Layer 4 of a small transformer language model trained on English Wikipedia (11 layers, counted from 0, width 64).
A neuron's activation on a vector x is SiLU(gate . x + bias) times (in . x + bias), where the dot is the dot product.

Input weights of the MLP neurons that the questions are about. A number n stands for (n - 500) times 0.0017.
n21 gate (bias 0.021): 686,401,513,624,525,669,532,520,571,584,364,478,487,618,459,348,469,561,408,342,588,389,491,449,320,666,503,692,465,458,450,263,264,583,724,445,616,607,448,402,497,500,461,727,441,529,425,355,385,427,598,433,368,535,565,550,422,428,413,365,458,349,564,532
n23 gate (bias 0.020): 615,316,464,428,413,512,358,331,408,509,431,427,571,543,467,637,429,452,494,478,366,599,524,500,503,595,524,703,439,627,565,218,428,271,592,588,430,460,333,662,466,657,577,399,324,455,482,518,398,409,586,385,519,365,518,582,453,595,397,450,522,570,488,406
n48 gate (bias -0.048): 355,483,434,408,282,576,534,623,601,465,572,697,466,616,503,392,405,589,489,557,711,418,558,572,536,398,709,528,642,448,439,574,486,332,451,500,493,242,793,527,511,449,405,514,535,628,568,622,564,464,496,223,390,657,413,500,453,236,611,561,327,464,387,407
n53 gate (bias -0.087): 596,636,858,488,520,396,640,557,472,754,559,432,563,545,464,520,488,416,577,479,551,552,674,710,475,398,318,447,613,548,626,610,420,571,297,544,532,540,414,575,566,484,683,683,193,468,328,258,529,653,410,592,500,500,633,703,383,453,399,555,332,769,834,311
n58 gate (bias -0.156): 447,459,379,448,749,560,372,703,626,485,519,383,647,734,174,375,544,185,339,643,611,579,385,392,461,458,401,588,602,643,630,496,582,500,477,504,508,496,404,493,639,500,676,508,323,605,537,527,558,488,657,568,698,504,390,526,540,470,262,592,777,370,350,594
n65 gate (bias -0.193): 604,358,534,356,452,526,426,345,583,744,585,254,434,633,341,612,595,533,548,607,331,563,526,471,407,466,504,356,534,549,302,417,444,593,523,268,275,511,450,596,473,573,519,323,375,712,405,455,416,373,557,463,481,437,481,424,525,383,163,617,591,266,493,197
n74 gate (bias -0.080): 695,626,471,575,532,565,587,430,529,496,632,551,656,537,432,515,649,572,346,726,468,662,372,657,628,504,427,430,544,558,440,540,507,612,529,315,405,310,541,726,686,475,456,533,423,818,677,686,667,724,401,627,362,386,405,556,409,496,412,348,622,621,446,333
n87 gate (bias -0.120): 357,627,519,632,412,472,551,681,394,625,487,598,456,494,547,474,478,661,554,405,635,446,566,462,312,561,580,374,653,490,559,674,367,589,429,471,542,423,396,298,444,359,668,458,529,357,484,330,464,414,548,363,621,645,660,593,651,503,249,472,529,600,554,452
n122 gate (bias -0.082): 500,405,904,538,392,479,535,435,482,447,469,500,417,540,623,685,341,549,553,533,521,521,521,444,518,446,528,310,479,359,698,586,644,478,386,610,553,393,554,636,540,479,489,285,309,465,631,692,402,591,529,861,533,563,482,428,654,725,490,414,615,474,605,550
n131 gate (bias 0.004): 670,373,504,332,594,479,366,489,489,383,580,324,476,583,384,304,375,391,496,348,657,391,681,500,518,661,454,547,493,741,333,500,648,518,464,401,681,607,767,493,449,660,288,607,493,458,593,436,717,350,529,535,365,633,553,648,637,531,565,535,460,678,535,546
n140 gate (bias -0.146): 511,482,429,382,507,497,609,511,635,652,455,721,283,479,413,705,400,510,699,641,524,486,486,476,306,436,620,546,535,690,375,603,426,373,696,666,461,717,342,528,464,666,200,457,443,679,407,507,489,453,604,652,496,549,475,627,572,579,421,366,504,316,657,489
n144 gate (bias -0.055): 594,630,644,558,529,464,445,546,711,297,587,614,166,487,555,454,570,345,458,373,465,603,423,497,470,530,572,500,330,552,538,361,451,493,609,412,559,444,493,581,460,522,474,411,467,533,258,539,507,513,722,428,681,526,447,538,674,516,247,580,427,558,668,565
n150 gate (bias -0.198): 567,546,701,401,418,554,558,351,669,580,616,325,431,219,454,685,356,637,406,419,409,496,307,570,556,517,340,398,567,504,241,669,774,474,504,471,252,475,479,467,792,262,449,322,704,487,618,588,928,401,313,383,590,302,652,569,557,537,435,512,466,561,587,483
n174 gate (bias -0.159): 657,508,528,444,611,348,693,803,537,581,345,496,488,254,344,601,204,736,393,607,516,452,524,576,521,394,516,308,520,573,290,443,432,358,447,573,233,451,710,512,533,500,385,149,475,444,410,200,413,717,525,593,338,600,601,402,441,595,355,567,418,610,568,512
n176 gate (bias 0.036): 743,444,465,514,521,486,795,539,543,514,542,423,648,586,608,295,514,353,496,457,618,381,455,653,361,593,426,575,602,391,251,365,503,496,383,514,323,525,572,604,576,538,211,351,360,511,442,525,482,391,596,412,601,611,642,346,405,627,596,613,471,279,660,560
n180 gate (bias 0.014): 518,583,533,597,486,525,435,666,452,657,396,500,447,611,648,438,411,317,535,533,557,626,190,468,575,474,442,467,580,446,464,599,378,395,581,580,679,190,530,611,615,450,268,676,566,518,412,518,422,713,662,580,414,496,606,736,528,354,289,380,577,273,385,620
n195 gate (bias -0.011): 590,451,629,195,432,372,406,482,395,507,696,531,368,581,731,612,609,472,437,628,445,510,722,514,554,662,493,461,455,597,626,598,797,471,574,392,696,612,404,541,546,623,514,612,726,562,432,524,518,683,465,733,504,425,615,395,463,480,385,473,546,576,428,434
n197 gate (bias -0.116): 424,591,649,392,443,504,391,489,533,321,460,373,447,537,684,368,636,392,589,563,618,457,525,471,364,338,485,485,321,511,289,485,500,635,496,387,112,823,481,504,829,450,478,555,430,500,447,449,217,586,485,464,451,514,302,323,511,464,337,511,489,492,547,540
n215 gate (bias -0.186): 493,454,464,546,747,390,586,740,485,590,564,479,629,485,593,406,581,269,576,463,588,454,479,546,266,344,673,435,629,403,577,529,571,656,457,162,388,771,537,628,485,437,464,478,511,382,462,547,504,633,616,450,437,302,381,416,396,282,430,602,529,579,305,403
n219 gate (bias -0.239): 667,363,406,450,305,420,396,483,317,540,384,500,533,429,507,631,395,410,618,359,322,510,460,513,156,642,554,398,752,610,510,510,487,296,442,510,550,520,435,735,421,510,575,571,439,674,324,409,404,670,503,359,590,464,460,480,584,562,555,402,411,493,527,607
n239 gate (bias -0.201): 599,20,389,504,301,492,479,792,471,273,463,574,528,571,431,620,242,647,575,475,334,496,605,528,547,396,550,362,289,447,306,725,369,419,546,426,459,637,588,256,492,552,325,608,429,545,311,454,542,483,629,541,720,537,454,496,699,512,388,548,420,319,251,459
n249 gate (bias -0.122): 517,566,650,775,660,533,633,568,445,387,348,566,484,555,430,634,602,265,345,483,410,607,496,356,504,559,638,475,583,325,475,466,587,629,496,412,362,458,135,237,649,439,568,693,318,542,468,839,496,702,804,662,402,804,563,379,520,549,443,427,627,587,314,458
n21 in (bias -0.019): 481,385,517,381,392,459,563,441,347,409,269,525,344,469,492,575,513,388,500,452,378,410,562,332,312,628,453,506,544,539,519,600,560,514,433,525,544,436,303,511,593,373,542,442,500,635,358,536,368,591,559,456,466,533,619,551,593,484,452,414,640,463,388,594
n23 in (bias 0.134): 641,575,604,531,358,509,431,398,363,670,466,638,552,446,466,585,423,475,450,487,438,435,438,398,549,624,541,548,380,535,451,296,703,532,382,462,418,471,516,621,519,592,468,398,404,914,543,592,471,432,414,465,587,444,434,732,628,599,576,500,583,375,512,553
n48 in (bias -0.027): 571,342,399,560,447,433,671,579,565,429,467,436,539,538,259,402,384,503,374,590,321,480,381,537,682,483,303,319,527,665,543,510,406,500,469,507,615,205,534,493,448,609,336,490,545,729,658,530,472,476,514,395,538,693,378,474,454,497,601,470,195,578,520,409
n53 in (bias 0.050): 359,526,522,349,526,404,604,209,564,649,335,329,500,432,555,451,547,526,615,470,544,371,588,526,616,357,624,455,612,467,727,617,322,196,519,575,463,331,580,644,695,365,549,248,591,574,438,466,610,358,481,466,481,408,350,518,421,639,547,496,519,196,725,653
n58 in (bias -0.012): 472,496,571,549,479,405,489,460,439,600,409,359,445,359,482,546,622,539,318,460,374,307,329,531,614,464,603,374,454,323,322,270,560,522,475,358,404,336,699,588,478,375,309,317,522,649,687,586,373,342,370,603,325,444,454,466,507,625,410,552,323,630,641,759
n65 in (bias -0.003): 301,489,412,587,492,546,527,387,620,558,602,397,373,582,515,546,605,443,696,614,658,591,526,300,385,438,612,620,542,554,447,376,622,397,562,300,381,396,496,171,304,684,570,589,305,595,231,562,606,231,655,458,528,515,419,493,496,507,392,182,481,392,591,293
n74 in (bias 0.029): 259,547,469,329,423,594,415,620,363,265,507,530,636,441,409,473,397,604,627,670,527,534,540,393,402,579,742,452,510,673,647,431,392,532,346,541,527,456,351,376,354,576,572,692,572,399,526,517,479,419,713,385,552,597,534,563,339,360,325,543,552,358,443,351
n87 in (bias -0.016): 581,569,406,515,448,491,684,421,380,437,583,484,411,545,466,541,644,401,477,497,558,410,482,457,588,408,509,399,487,203,583,642,413,367,598,318,522,550,363,584,503,494,764,443,634,363,390,513,526,452,516,516,423,420,497,524,452,322,266,619,666,304,438,544
n122 in (bias 0.013): 353,507,538,450,339,463,442,389,617,414,352,476,550,559,277,394,690,578,475,598,295,297,269,598,373,410,647,521,476,640,480,586,415,549,545,462,493,503,434,530,497,574,244,493,608,384,590,548,437,257,448,422,430,500,527,367,655,283,351,500,476,457,328,350
n131 in (bias -0.061): 436,605,184,423,480,591,463,572,555,252,677,591,569,500,635,534,291,638,374,736,603,476,567,617,563,483,514,438,636,591,570,517,409,398,383,605,463,408,777,420,576,414,366,425,590,544,655,452,621,451,435,636,497,430,486,553,615,400,635,573,683,500,379,551
n140 in (bias 0.020): 513,187,382,510,680,383,530,500,575,608,487,665,444,534,678,524,619,523,403,427,600,513,463,537,297,497,510,596,635,672,570,493,299,305,558,470,537,361,452,530,389,669,534,578,304,571,424,564,628,490,394,439,375,690,582,569,467,715,641,464,521,320,634,422
n144 in (bias 0.130): 497,736,427,620,459,334,521,479,788,643,764,448,619,468,534,587,561,593,530,436,538,338,421,325,709,395,552,655,490,490,671,328,514,608,528,444,500,479,567,332,244,452,563,398,390,393,446,350,376,353,599,521,618,329,423,557,419,531,638,609,489,395,555,570
n150 in (bias 0.011): 479,535,504,535,542,371,560,386,293,712,538,391,362,221,434,567,604,287,432,363,632,633,694,385,485,411,546,604,348,539,365,425,521,525,493,511,489,404,291,497,395,414,471,400,511,359,648,486,547,813,486,278,522,448,720,490,469,559,466,342,321,533,531,623
n174 in (bias -0.015): 631,539,484,348,668,354,611,437,411,546,536,595,385,553,500,576,753,601,441,426,390,468,329,490,592,281,460,480,651,425,683,407,663,405,447,461,507,622,463,328,487,478,616,288,473,480,462,714,530,399,430,431,631,490,411,643,427,420,544,542,577,370,721,598
n176 in (bias -0.082): 488,386,512,477,560,454,561,515,488,377,451,357,819,494,474,342,560,517,422,638,534,500,563,566,473,648,429,385,485,377,296,367,425,560,417,438,500,450,673,636,485,414,429,574,577,456,437,462,587,458,544,585,704,561,459,401,517,637,511,417,336,350,393,497
n180 in (bias 0.033): 393,661,503,456,366,654,525,590,634,500,459,377,555,513,553,481,488,231,493,471,416,384,630,391,408,663,481,490,658,336,305,500,459,562,379,462,433,443,677,522,717,636,625,474,310,393,306,386,445,370,602,449,435,537,579,528,497,497,423,414,612,381,437,484
n195 in (bias 0.076): 317,539,419,462,394,598,485,479,585,404,624,425,649,466,452,560,588,684,519,571,586,384,671,494,391,743,476,491,455,425,580,485,458,379,630,431,762,491,381,319,525,432,430,615,457,626,541,461,577,407,588,560,472,503,572,450,456,526,582,649,561,610,708,536
n197 in (bias -0.082): 392,444,504,628,410,455,535,550,334,310,669,308,558,464,625,482,312,424,321,589,472,677,331,362,562,447,444,511,489,420,507,330,441,605,599,381,570,408,436,382,658,579,663,684,472,479,398,486,561,626,496,406,647,645,584,415,693,360,436,473,440,116,410,444
n215 in (bias -0.019): 597,845,504,479,393,554,482,584,442,565,539,496,570,496,486,598,599,500,220,644,645,336,287,521,537,529,634,566,442,475,415,664,590,295,533,370,380,337,360,603,356,532,416,274,742,507,549,395,393,571,573,633,452,617,594,640,462,447,622,296,460,538,343,680
n219 in (bias 0.053): 413,520,557,716,702,430,657,456,395,544,673,477,346,486,470,463,510,473,339,407,437,370,629,483,639,588,520,408,500,708,530,548,567,667,616,483,493,419,524,241,476,474,793,639,548,265,634,676,387,444,411,574,604,517,520,484,611,579,383,556,302,472,520,476
n239 in (bias -0.153): 634,413,522,639,407,374,450,423,504,464,496,597,733,614,478,340,383,640,504,511,440,668,799,393,395,489,504,537,453,504,393,577,414,485,701,242,329,584,533,732,552,358,449,580,386,558,242,336,382,769,394,453,701,586,536,619,454,489,535,436,610,553,392,478
n249 in (bias 0.080): 428,534,393,469,517,538,552,357,465,431,514,521,503,549,267,365,311,408,482,779,551,558,456,541,561,374,434,720,652,621,551,619,579,439,514,372,528,451,521,435,553,713,500,354,363,259,534,711,673,440,542,314,397,643,306,490,493,429,463,547,496,666,719,628

Each question shows a token from some text and the vector x that enters the MLP there. A number n stands for (n - 500) times 0.0054.

"ad": 333,560,515,482,421,517,270,349,643,254,497,226,531,307,732,414,506,290,560,569,403,518,533,453,329,515,453,631,512,530,547,403,620,532,669,545,435,544,317,612,397,627,642,341,524,440,535,307,430,458,484,399,320,538,464,349,424,605,659,394,608,323,474,556
Which neuron lights up most? n197

"n": 441,585,588,648,455,558,359,474,665,487,527,385,590,344,368,627,550,598,572,535,448,583,431,458,330,566,450,357,740,347,322,647,411,675,461,415,715,543,710,307,351,433,540,273,368,481,353,566,492,524,460,687,443,484,334,741,426,462,494,518,483,436,623,627
Which neuron lights up most? n65

"ation": 490,322,475,717,387,672,368,510,630,581,472,289,703,491,613,539,467,274,670,405,448,582,397,440,396,598,494,578,450,684,637,560,682,550,491,393,507,306,382,528,475,623,711,469,587,601,568,341,719,581,327,637,348,582,401,686,602,462,582,529,426,479,469,673
Which neuron lights up most? n23

" and": 550,562,395,562,713,528,420,452,614,555,264,378,638,379,462,418,606,354,663,691,427,360,416,567,362,623,661,602,764,548,682,518,505,760,688,613,643,533,522,435,467,646,514,424,449,708,389,460,490,406,478,531,356,494,584,612,481,457,311,437,405,501,447,536
Which neuron fires most, and how strongly? n21, at about 0.99

"mp": 517,459,498,426,432,577,582,165,714,371,557,670,625,390,699,427,734,493,682,424,367,680,739,413,652,523,350,288,610,437,656,427,399,514,484,487,620,579,534,596,399,426,575,462,520,495,542,468,573,565,361,247,454,541,559,336,443,311,581,593,659,381,458,467
Which neuron lights up most? n58

" M": 498,602,521,523,380,488,431,358,857,417,449,522,559,474,627,518,635,656,644,378,405,361,614,505,543,510,566,585,638,595,480,604,536,673,482,478,570,753,638,190,493,560,517,200,534,413,503,636,306,741,479,525,533,370,465,556,474,612,363,557,462,430,457,505
Which neuron lights up most? n144

"d": 285,391,369,543,620,773,587,510,523,515,610,323,602,491,740,506,511,401,477,711,350,443,344,683,541,635,484,404,353,524,769,400,589,561,603,304,394,549,546,380,462,379,435,518,558,702,379,479,401,697,427,585,455,501,155,396,380,384,604,516,531,345,545,367
Which neuron fires most, and how strongly? n197, at about 1.8

" 18": 457,660,624,555,446,522,435,337,571,439,295,602,564,651,561,439,579,431,604,558,316,354,447,388,292,470,309,637,563,564,693,565,265,701,392,656,548,381,652,305,466,698,671,443,662,545,430,421,491,461,419,503,384,514,445,558,407,428,643,435,366,411,545,543
Which two neurons fire most, strongest first? n53, n21

"s": 227,497,463,661,527,506,254,470,571,346,621,460,655,499,564,612,642,358,588,696,297,460,518,469,499,593,484,441,531,472,490,643,534,682,395,542,436,403,585,591,203,519,628,595,619,424,487,248,615,624,398,647,410,579,333,706,395,533,433,493,617,384,508,371
Which neuron lights up most? n74

"or": 515,499,622,527,564,592,351,454,434,469,529,379,752,436,517,477,252,213,636,441,397,544,518,474,285,274,502,602,555,613,575,603,472,554,494,515,656,229,458,319,403,492,684,308,404,654,601,574,586,634,339,507,430,502,664,386,579,587,572,509,551,420,389,521
Which neuron fires most, and how strongly? n249, at about 0.43

",": 453,626,515,672,629,674,423,523,477,580,301,431,490,514,453,399,570,330,729,608,387,494,467,636,277,578,543,599,656,507,735,560,559,771,631,588,569,550,507,412,321,616,652,393,592,539,354,573,541,518,497,641,315,568,665,637,342,545,373,422,479,570,383,499
Which neuron lights up most? n249

" 7": 406,637,700,508,541,478,409,443,671,499,379,593,607,577,540,571,562,542,541,479,374,484,340,519,439,461,411,672,577,489,767,482,301,747,402,677,578,491,805,354,406,698,700,351,638,586,482,469,629,659,360,518,350,563,366,523,286,432,543,471,400,523,455,506
Which two neurons fire most, strongest first? n53, n150

"ar": 497,566,518,474,606,500,526,262,472,584,636,351,569,503,451,404,547,367,614,734,332,607,478,651,410,497,480,606,565,716,678,341,545,404,574,526,646,598,431,482,420,499,616,357,588,484,294,520,651,544,293,662,505,649,582,120,502,612,554,505,332,369,537,590
Which neuron lights up most? n195

"c": 432,676,374,617,394,549,361,436,512,520,511,496,537,534,682,327,658,538,493,485,542,434,718,355,518,382,598,618,427,368,445,437,560,517,561,515,445,633,558,326,459,417,289,550,450,390,688,760,470,765,416,779,807,461,563,613,497,677,613,565,608,379,617,390
Which neuron lights up most? n48

"e": 226,360,704,623,611,482,664,601,622,474,445,537,769,455,430,334,525,664,595,602,369,391,611,621,655,677,527,667,679,433,602,473,556,476,400,529,426,605,702,500,441,649,520,561,518,582,667,474,625,407,617,397,791,519,569,543,374,628,741,435,436,447,550,611
Which neuron lights up most? n176

" to": 356,524,540,543,567,553,529,482,556,504,373,495,692,319,518,403,578,349,479,578,337,233,386,650,566,467,479,503,707,657,636,440,606,807,557,483,595,418,435,343,543,735,422,319,578,516,362,513,506,369,470,551,422,513,370,571,316,445,373,593,445,437,445,674
Which neuron fires most, and how strongly? n58, at about 1.2

"ed": 266,278,310,475,472,760,435,514,631,544,435,456,719,396,629,374,424,366,622,458,495,349,536,585,418,423,573,449,490,538,663,459,653,783,471,482,464,489,457,476,443,602,597,247,610,516,441,466,587,573,537,744,346,591,296,450,518,397,450,418,525,518,354,544
Which neuron lights up most? n150

" all": 497,520,520,546,493,555,684,433,524,604,414,449,746,209,528,506,644,536,643,519,389,531,378,661,321,569,473,475,534,690,563,639,550,578,361,551,662,309,717,408,570,690,577,411,663,540,293,383,480,574,390,737,338,576,377,670,556,593,340,574,492,471,506,469
Which two neurons fire most, strongest first? n53, n180

" Education": 375,416,394,819,438,579,386,353,673,558,268,541,604,513,689,476,346,204,668,490,460,425,512,467,357,472,549,510,435,544,413,552,438,584,435,544,493,331,549,449,477,715,553,518,609,482,675,482,490,501,399,402,453,338,393,656,538,449,409,433,589,314,330,720
Which neuron lights up most? n180

" the": 445,471,488,334,427,518,521,473,525,575,234,431,701,370,483,420,566,486,685,515,124,328,541,498,302,528,477,447,629,487,630,495,381,723,568,495,579,501,512,462,489,628,457,436,492,523,286,401,351,578,436,608,390,695,552,621,661,359,304,450,444,306,338,507
The three highest activations, in order: n21, n180, n239

"my": 628,574,422,746,276,484,594,522,801,628,387,524,840,485,611,631,477,472,556,338,492,323,642,615,429,333,564,577,634,509,721,498,604,470,451,534,532,325,519,380,466,658,743,537,633,414,781,422,623,430,287,457,501,661,540,623,533,332,537,449,462,487,466,488
Which two neurons fire most, strongest first? n48, n53

"field": 456,189,352,556,376,577,688,390,833,509,454,353,680,604,571,524,454,283,576,399,395,241,349,474,488,619,528,473,412,509,686,538,595,517,536,661,577,515,413,496,454,525,668,469,677,515,562,456,432,429,188,600,321,666,426,454,646,494,647,538,463,323,523,629
Which neuron lights up most? n122

"ib": 598,455,446,607,415,693,491,388,293,305,420,679,728,398,572,513,670,639,579,361,450,405,684,500,681,177,520,636,537,453,665,448,359,490,500,681,575,598,542,513,516,312,633,523,556,481,892,510,548,618,379,466,432,521,463,363,646,640,381,736,393,484,442,426
Which neuron lights up most? n65

" but": 520,420,454,559,575,551,578,392,410,557,388,566,759,314,563,400,591,462,655,553,463,283,359,447,377,572,602,522,687,638,649,398,529,737,626,454,542,506,357,560,416,500,416,286,569,495,411,507,458,313,364,772,382,698,631,579,422,545,317,306,426,470,409,578
The three highest activations, in order: n21, n140, n215

" post": 425,467,438,653,492,513,680,375,379,498,464,476,777,327,747,315,532,503,361,469,629,593,479,529,321,337,406,547,501,639,587,537,424,708,465,503,471,452,527,350,518,730,431,505,489,538,646,479,378,534,415,670,553,432,391,472,542,778,477,775,399,357,373,737
Which two neurons fire most, strongest first? n176, n197

"re": 371,471,371,749,401,553,406,660,647,697,678,620,600,353,648,433,471,419,574,658,525,437,460,509,536,629,542,715,444,436,644,533,540,612,636,544,652,382,318,481,437,501,457,577,566,368,494,282,542,555,403,699,548,698,703,527,322,289,724,700,519,400,470,602
Which two neurons fire most, strongest first? n195, n174

"E": 579,589,714,517,443,705,447,291,590,594,391,553,592,397,515,382,427,665,623,587,274,349,384,350,559,573,438,485,722,545,470,642,297,610,507,363,683,495,673,336,424,573,488,365,320,261,485,379,372,615,414,502,473,484,405,583,506,453,313,544,546,366,555,625
The three highest activations, in order: n180, n122, n53

"ted": 308,239,398,516,479,710,582,493,592,656,475,433,635,457,502,365,464,464,660,320,485,331,502,636,430,448,465,498,427,624,631,418,703,721,388,393,361,454,471,521,438,640,543,440,562,569,540,491,681,553,511,770,243,647,380,475,447,410,646,279,459,627,387,469
Which neuron fires most, and how strongly? n87, at about 0.43

" business": 384,361,415,764,425,533,618,326,436,399,364,582,640,330,680,499,565,249,667,583,498,440,463,626,248,558,545,626,472,530,535,586,449,612,392,616,483,338,583,459,296,645,524,475,557,504,449,545,263,460,397,464,427,383,434,606,479,565,438,525,449,332,356,758
Which neuron lights up most? n180

" in": 373,624,482,403,636,683,434,358,548,516,312,471,569,363,433,456,578,340,568,608,226,386,397,586,451,498,607,516,634,544,667,451,402,753,595,466,603,440,606,428,506,787,452,468,612,428,295,407,436,506,365,744,427,492,586,600,606,389,260,550,499,459,353,594
Which neuron lights up most? n180

"ud": 340,426,319,353,688,562,449,439,270,463,482,350,517,266,318,573,554,450,603,554,261,445,529,442,461,529,583,571,516,483,440,637,607,331,589,426,566,424,510,363,333,402,456,414,599,687,793,627,534,401,349,587,443,367,539,333,436,610,690,485,329,298,453,603
Which neuron fires most, and how strongly? n150, at about 1.4

"tra": 431,323,669,475,699,699,513,558,682,450,383,493,543,416,628,476,400,583,642,515,496,375,434,341,631,523,285,693,698,453,491,602,396,711,504,482,478,491,538,447,345,499,281,510,513,399,561,330,338,506,359,642,698,453,279,494,445,421,605,362,335,570,339,439
Which neuron fires most, and how strongly? n87, at about 0.46

" long": 505,322,372,592,495,562,568,393,592,605,469,496,717,275,573,433,768,379,590,491,543,472,480,558,238,484,447,505,362,453,510,598,629,563,528,476,460,505,738,340,363,581,585,367,663,590,255,367,244,576,350,754,543,508,432,637,377,474,453,696,463,295,562,487
Which two neurons fire most, strongest first? n176, n65

" called": 461,606,320,434,479,699,525,371,426,604,412,531,666,288,639,299,470,508,522,724,439,384,434,637,418,471,591,334,529,685,594,433,503,636,602,487,553,465,683,416,323,762,369,428,587,575,433,580,414,462,396,784,382,764,446,476,539,596,448,431,338,440,425,490
Which neuron lights up most? n140

" of": 429,511,516,394,600,575,436,415,757,563,359,434,702,464,564,632,486,304,519,535,414,336,630,438,416,340,655,321,708,597,658,417,517,714,532,685,675,473,715,507,511,753,663,536,620,392,423,408,628,551,477,449,368,540,454,680,623,402,452,532,502,549,434,666
Which neuron lights up most? n131

"ized": 360,272,367,564,377,669,559,503,624,614,442,479,759,379,455,411,448,350,702,379,475,211,442,625,380,465,568,466,470,610,661,453,644,750,441,477,448,320,600,519,528,597,495,366,562,423,565,456,629,573,490,741,347,625,311,505,524,454,505,468,479,577,380,512
The three highest activations, in order: n48, n122, n131

"gu": 496,478,531,531,492,675,508,321,502,429,640,426,442,457,644,534,637,489,372,594,248,354,660,219,530,414,628,614,437,418,718,598,560,574,508,600,498,522,479,495,267,567,694,103,467,490,427,513,545,462,448,476,358,544,440,435,481,298,825,390,532,386,536,410
Which neuron fires most, and how strongly? n176, at about 0.46

".": 403,575,414,871,481,302,314,467,372,601,359,582,519,537,372,565,654,489,639,499,463,433,588,470,719,472,493,233,607,507,328,401,462,601,741,720,569,531,558,388,602,264,493,692,573,461,690,475,467,589,311,627,455,535,727,546,555,427,588,659,424,446,430,527
Which neuron lights up most? n65

"is": 291,484,407,652,529,703,347,500,499,369,360,496,650,355,533,360,223,437,582,581,229,284,590,488,427,465,316,444,458,521,624,537,586,567,517,580,532,299,385,358,337,582,539,426,476,434,390,645,532,393,446,571,326,596,306,603,461,723,696,427,624,562,474,583
Which neuron fires most, and how strongly? n249, at about 0.87

"born": 285,568,348,612,671,588,481,398,520,414,428,499,594,283,518,271,437,424,504,647,460,435,467,721,384,222,564,513,587,380,371,728,352,638,428,449,475,429,576,474,317,602,561,439,530,423,395,539,522,613,463,664,311,650,575,385,675,376,535,388,336,559,365,510
Which neuron lights up most? n215